Layer 3 of a small transformer language model trained on English Wikipedia (12 layers, counted from 0, width 96). Numbers have three digits each and are written without spaces.
Take only the direct path to the model's output, skipping the later layers: a vector added to the residual stream pushes a token's score in proportion to its dot product with that token's output vector.

Output vectors of the tokens that the questions are about. A number n stands for (n - 500) times 0.0028.
" (": 451444478505541416509546454459383603517460689414385540557433493464468507500600500459539418494433573515492414475567452432551550550533521455331453406468512491527616502505568554491524419502513535478479554540563419423593486575525404425507373564443460516540431529561535505449372553485417464561
" 7": 598517429520659404451370471460413519479515555557588619377502580513523395536513349660529463496407516510570547446460541513497445512514573409449561518590500467457496498433583518485454578469512452492511568465510458478484482580490486531470480462566659508440500505634539568473403519468402507448
"ment": 561390509453551516410664564280682709398674633645340365524446263662492483387615399436380472801522664483580438071669325307636645447565626434410369368593187435230388560415625380347662647720581434288492830528530359598213292443272587328500706410606500784471474558658285613518545529132388458611
" (1": 455485459418564406489428407339448664479444727378317622525442512497450401457615414552532537432400578474502443408521393349524495563532578396444421371528522424433621480521687477447489414552480474537437676553594400528542522551547365414578382557479462517446398573636451589465384546503376587482
"ish": 562552382416611488604579255331631441318571437639488585553607497556500539713606482464592330668529399477463817408512316237518608491590752412618445531653375366704429562509572573577562645459620592532449448387605230542450276625609249522698433557481500419456415435491147416514517481402526486645
"inn": 626695359431470380532584523294521557256623483634522543365568566740375588393682423558494553638342523589466567349530344534421359685587647407388464562493453457315517585404664544338600444562443574573450524487521426575649455391580469543459375509790623593447548425503333494688658467389293513419
" (2": 438442410464555462531492423334454635487399668416412604490441498511414404516620416542550526428402597482534445476547462388563480575512662408367407324566498460508634481549657483498507459523513488526442677554594444446558508559569345439530363556517458556450461527591451556419356542437380521509
"red": 516557533401326484497666525331536433429372671586491675568506349649474510420606438639465560663240445479711327455470350491463402432453691575369412480754500267491731506399435244666597553638713583422591589507429504537587592283548511529764697419708680583441527606518136574554603345703326372515
"ace": 409532417446453399675475543355388447301434594575624743456368319492349550564525446654566460663470455423534686163366468375440361592893475280624463457432538541676621466437690593481521598671543419472677526590520422296469354476506343402571628545625495643402480713461264525482791581485477486540
"mber": 505532398622665459504632371271374391507225696466745506244649491817410321345524329738532640524329546572879362410544471522694634539574637496267475260524288466320566483383775401701818755342437488559356681818593311504377396666343254568795379556633627643032746407544338711476747398367434592650
"ican": 750324316559667376628608599129543614180661352485400587469456340495625646710731345671676724517453386504471773441373587161548387655717562535380530331368563242655523572434707363356653568550835566554440606478540595400393421546773300566508523477440467530310431504460234359196699531361389277385
"ific": 495665231580401539522707520494581529500309451561594533598411402444357530580381334661666504666485574176378779254633467285659371595652787500363705598566453558653552475555584305418825403527847132472500570623561460521349507418420350580677474438523526425444428508411250471681663526247483508628

Output weights of attention head 1. The head adds the sum of these rows, row i times number i of z. A number n stands for (n - 500) times 0.0012.
o0: 538560534304510497651419355420490392575437552333524473296446559665260312464335503547460532619407322368599667517407564482455567397473439388566401445501659566521417580387290646262686547668609647625342420396501505397540406616602582424450497535414486358728297577419355643692725423472735477361
o1: 602039509814429336396557542399411527650586547495371435489410605402789750565379487770477380270472606454204360469516705431550669418310555304701382400552332665613573589541801416680380583355336433344229590434614511497643529538596430566404368464391358360719382410495690532524376759585515596455
o2: 452617564324600733599477534492709722341527535441642564502613382594244327499381596288444428718619360353547778405492463511539530629505366555516598453479571477451381441423365563389881521566419600522418395534438543461353437602587596332550620468338595534517429596418376552449648509522578431458
o3: 541780341205342610511490439475404399449504451595426443504513401663288382679573585373411619928369444382487652348529510448493429599554568574572535576495567510439433451406175713363674469684648688619711359404540446458333431478458714488493610667504677501579491636462311512720580431465634328435
o4: 302260597659598336562516531496466583564815428551459687601361568423774586429471418762603333309570541594220381534575408517630463604511555360681504421426415627427502537562686434458172611250533587310462633557589577502571558540533434624599244423344519320604180511597667460545380725482472669335
o5: 353376612603576420570389392434379394859524558398380590585413495403531621755472328523610414273667560485613201678543557524418496240465496329570529650601457540457642634381743672544322635280405426343528582528662313586651560378481491557308305414586442376473317434747660645507111319569468652521
o6: 587709267264385425550595422594460333522309454444469278458458609666324603595476630525479641683341460361434556469367578501437505420538537487395431579541700496488418485530136632356602407849698656845645329410472558383418464497515588498413588375544477368509536658397343548472705496513531316407
o7: 486618417223505529502595484569663556363345539449545510320622409654059334533397570325360424568442428368614617481591539486395605452421384584365398524436612399584486544496333549548879535741429598758309207472423588411412406741473509374471655412552455457461604703424352604464611538523624365549
o8: 324613528338524679596440451336546609416551444600603606441478333500257363501456580409378462737556313381428789497659492534592321655515383585724612394378627570403336424505514664406673560426546544507485429567530499533357349576714547440636518585272568487555405554416279536634725488379610481379
o9: 214313550735607437414396405414512424662560552368534618637495476454588643788487330716449214468733879548502479519559407494309615733597385502585462550489429504389640491582866487914546563411527562390313464615794494587406697487539416606612424422504458448297419573623660605464242730504309612471
o10: 311571632623634428612486633636644602490607526524612644610577476398566518327628485600650658303620458647592311613534438465554498444853455581331622434440496401340506380381643347459172520403379544538642528592340527555634661460494436547568342361554508536295575335601593289306498374565378585580
o11: 708580452514490576649585452397546581456542501601478583455500388552395530539311611407235552693426453474415700484592572503601401453434475494705670385446440513457444490509568687345538524521512663392568440456619264528440286643558509532529576700225715325584347466401304518584722554581583444326
o12: 561354566701525265518515613629465504563588495486410644579402588274769596416464473568689362120455603578355138677461596443587578267421530380493503470606363586592574623546677418399139618285413631404471611483448527530781567573367315543400270387561419367554254472697710603478264543593466686485
o13: 582351585746419214451476452639424385628366509435420465378512560305606546403430708715520365116280545559429384672518627433530674326352475361541516360553445647598535652433639413536285562404520447588230606375431462510675653758447352621387301455554466424762510515624660639632369661620575655421
o14: 616642487504464644589453483224590548404633514537570594548559406633553261585586414302388535928636442319357685193430410586553221586347427625756583456410532551345443401548455649445767553401701725366620450537689436587382452408715618395589548646271544582388315554494299694588383362383625616449
o15: 619650314369342575674378493430423497394500518604394262510621481622410545627576613533310623960415397470421566287615549425485295509654547526625573444490616491397406412355307701399589545728650604581668416459512387379361242393569681436506526580373523606623491422444310372624580359503633493670
o16: 676280599762525489669505560534543486602719612447550651710564531281777572464686500587574561429746534666497312430516357515610438439613551658451601431505277513397621467425709490537275531247346505306657599685599439649743645425439445408526446562400457592332424256595664464366296513598390608528
o17: 487488487222468561489511516360457475410490505430481500298441424501294539460432525548454648798413347386738760531603547465541502525697431430436389416635538508685496485420411542524790423582382452586343449479470505444526365479410589419567627723470602502597476565363230401717785505509775305498
o18: 495447455658540471613513503516541393632577586400446574627472583449524467590523393514665428303618619616499279594428595481436562362601586475421532658535408482488559561443641510404263592430507574390597564522513491576631657363356561395276340348636426476345417480691656541392206389623383625538
o19: 640526298190517615479510402323460523608446536486504400363515490720308463416373460559303536607533126384626740571650601510427456643512592495634481616560630537630459440499355527494672632576534277438409452437507372443388301377664648535431576690480612481649525381334410460518708558485807302489
o20: 193402609587626306321614555612305473583526498580392482442413572421794440507649461337711579246452700641535150550465512434545580309543451335460382473482470491524510581501581334527314357614439557619578502523502418413626684433442399610490367449525309454659488418604706403457447436613419668621
o21: 356665553403390503529546431343501509508342524399611600182515342659307475653442529616378627739464414465579603607641609306462409542663281498578470426443711561571500370453693533310713626598558725542376484549531528496437414556496421444587578539380569473542581481449179423526823447474544380464
o22: 787433371361529626440610616411509638482624407757548384644500439552569627430547439285447685678595439402282706302537413464772382770347632564688479383402413432479432438737331499612474327543455150335666537608503482392358385403614610427651629670399609650485454496334418277333651679278477517554
o23: 429646530448302597378395531389405542522213451388591363216609507666339532629456528518249536766344438456640707474607598515354501554522284497534546557479592365516459454543482502471698627569511624512516405423479458527398169429555530642578557666437552527467674347397267459528746402679537288590
o24: 472592522660456309587445449667539340480507511442375419611673669439469485433433583706537234218274525690595263723444522593293510346569660463371643674553612525481462592359542448377201730467620648535443516395542503582511536564418500636379373229740510340512479547779782700517192456634513628412
o25: 209627621515570520679316456606427503467573458483552557605387507467557335427479501427740372330380504601552284607375478451538475508590539403334639534487543627262468605291466577110267577458546736539656519626422621451662499491457521407502214284532439520495303416800548609588303382412413804569
o26: 524377517670564299418559428562506449570518471481423471547564553323645634496417568601624265206521689620518445679510513548488557470283532423497442512514499534562516736642671439655251420372517261305279577523559540496493674622385316550553569374546489326559480570471778571470336577562440569349
o27: 622591480431407810461701614385577710352539438526560585407457300484545511463664553384546714815582319371419680192499448438622390643583493684606428361538453422525466236486389506378638408421381485476632585506405577458408342331598605365670638648427573744402545400282279289400662468442527395563
o28: 583583383289364635549454504461564529392371432406591257379591577652422386512413638478346516610315273410601644502482479486397477553445596478488506536614707418665395487531166481334655579675537410582460403403455465324287234468557549484533559536582524489564510419486393572630715370491640320618
o29: 474449545719353472475470552564465415593600503634454405581518477362845643492659631499579632401434580485372230413528501480568547510331462493539577469507378645370529552609684527539232552356330526519675498640543436593787575483490511546550341451507449519550429229633700457433190396575398656705
o30: 649579544614603128729489480671669399349429545303673731335426613366495284303454665725504358292474509606571545688425527572453636239589392425387491352518625456610466519408420347387242642455697779773347475304370464577710538813521325636494281404473463390549469660500589667629768590671537547349
o31: 308370591553498384429457440733406314587342479420368552505428525504481539697483399847638450231460606530694253780490426459437594470664371381233350758606602520677631567498553486687449497429487484594425633458531712502523689568260354542308403347784429499458687629700704499567346525488346449484

Each question shows a token from some text and the vector z that the head gathered there. A number n stands for (n - 500) times 0.008.

"\n": 495123540478395674401423470467624485510362470387648492689544345359403506653860431474538461489461
Pushed up most: " 7"

"e": 534620504552442638594460482543422715536525557605563544570409584501510530403495474487435596508294
Pushed up most: "ish"

"ber": 482542553502570564427439544565527476491568519457461442490582372453402548539569459567520503523552
Pushed up most: " 7"

"l": 481728441504556547480473468471462673576648264513459559462531627543564478374403531400398525418452
Pushed up most: " ("

" C": 534428615525424512508551488481520458474517474446495561511470478502405514492572447494511479517533
Pushed down most: "ican"

"n": 483405578479414526479485479537627510445526462448579449566608323512452626505459372547522460593571
Which two tokens does it push up most, strongest first? "mber", "red"

" L": 560282634694394449633629658391571611343368611740379567339544543633497687413488354714640510459418
Pushed up most: "ace"

" v": 601481473645538417599450598369500660444410542650472619474465529720514576335584274659492481499437
Pushed up most: "ace"

" the": 341312581525629424442501567387701467508454489476647490506507476301650413545446590581482423416449
Which two tokens does it push up most, strongest first? "ment", "ican"

"m": 530517460465474625500415438440563448614541311434481614540629425635422582445457426574467429456687
Pushed up most: "mber"

" B": 583463539581422522582602594479396674467563556618383543474422452659357617496560471448541491588467
Pushed up most: "ace"

",": 419419443535520527435467549507588542488509554578624534499417541484452457481475541575431500562486
Pushed up most: " (1"

"ld": 551552586535495431581622618509398679505597630526483507358533361530421591475408460557609496719393
Pushed up most: "ish"

"il": 348489457564586468465458535597544548525543690540647502483467436429427594531308475542488509657526
Pushed up most: "ican"

"|": 511249598485262487521541379533625254297330331473574550676620335425261492712574474417544330387581
Which three tokens does it push up most, strongest first? "red", "mber", "inn"

"ary": 429497491508581603346429600702602624521513559473608561483526437605384577474500475544450516582508
Pushed up most: "mber"

"f": 479526442486361638541490399527553621563481414563611567540375648608459602349432403491425605545475
Pushed down most: "ific"

" New": 185734398379525624281435275858492282534534448400803475540550474350438572490246484421410701188646
Pushed down most: "ace"

"o": 567682428476554623478415599562410707568697581501493589471555376683417635512400551382497542630448
Pushed down most: "ment"

"op": 563459399544414353682524568533376522318564374488282556292567414633579546507325602509588436598562
Which two tokens does it push up most, strongest first? "ific", "ace"

" En": 535586504531334507567621463613272417369460515543381628462527341463610498347346438573475449300543
Pushed up most: "ific"

"che": 512565540457408575452445493403459460583594416434528534528574437512568434427428536536483441483585
Which two tokens does it push up most, strongest first? " (2", " ("

"ter": 441420415571421564506363416555552305443484448547543544547537395507462581511482420622511465386729
Pushed down most: "ish"

" by": 464466391514486521507499506501545469524527481566491544423416398516494582514603409551508637499517
Pushed up most: "inn"

" m": 431356543508583427425461510438604462538417469386549560480458519462625505442485524546478466440486
Which two tokens does it push up most, strongest first? "ment", "ican"

"s": 568466559477607531599513554487441552557515511416415441506443467519533475581639588393535500517465
Pushed up most: " 7"

"==": 454270587484262560446533334543632210357328333488597486773617405272375432734661458387529452297557
Pushed up most: "red"

"s,": 474530501501502639550529485475511580523552471562537476501468532440488523502565537491473619401415
Pushed up most: " ("

"H": 576492422528303554612509462447408397358637337516430586464716405507445503587428474480651494454577
Pushed down most: " (1"

".": 541518497574442688534492420498450408578609511519546581551414529432318447566669429428476643427598
Pushed down most: "ican"

"ill": 510602469612474533539521551523341580504594534589372473476625403527466623515437457487583537467468
Which two tokens does it push up most, strongest first? "ish", "ific"

"ore": 362524414410541629363330547706612576520529638491612502448434442497535596357576439579398683568400
Pushed up most: " (1"

"ion": 412545461483461536418458397543451427534498559429546413545484450410480525507413434514515516435593
Pushed down most: "ace"

"r": 523548409577543605543392481553498485500493563565588648496424535598417484419481397596423532429573
Which two tokens does it push up most, strongest first? "ace", "ment"

" d": 688367599682535501512514771352500702411421663685335590360577581751581623394740331582558549404315
Pushed up most: "ace"

"ou": 431507428534541356494388566563533590423375550520433549390426606691554544306377403708493472544421
Pushed up most: "ican"

" to": 433534443504591422470499535559536587556559631501606480374262532539472509450584509563453677548399
Which two tokens does it push up most, strongest first? " (1", " ("

"-": 443178533494355635376414443509603427456397450430585454682646315350468558708725472451593472386490
Pushed down most: "ican"

" (": 498477445420442596532442417466552344523403335393476564575561554550545473416538501550526509341632
Pushed up most: " (2"

" de": 416424425413374661491441358512704594587411375527679509568310678600438651367461371527418620577583
Pushed up most: "mber"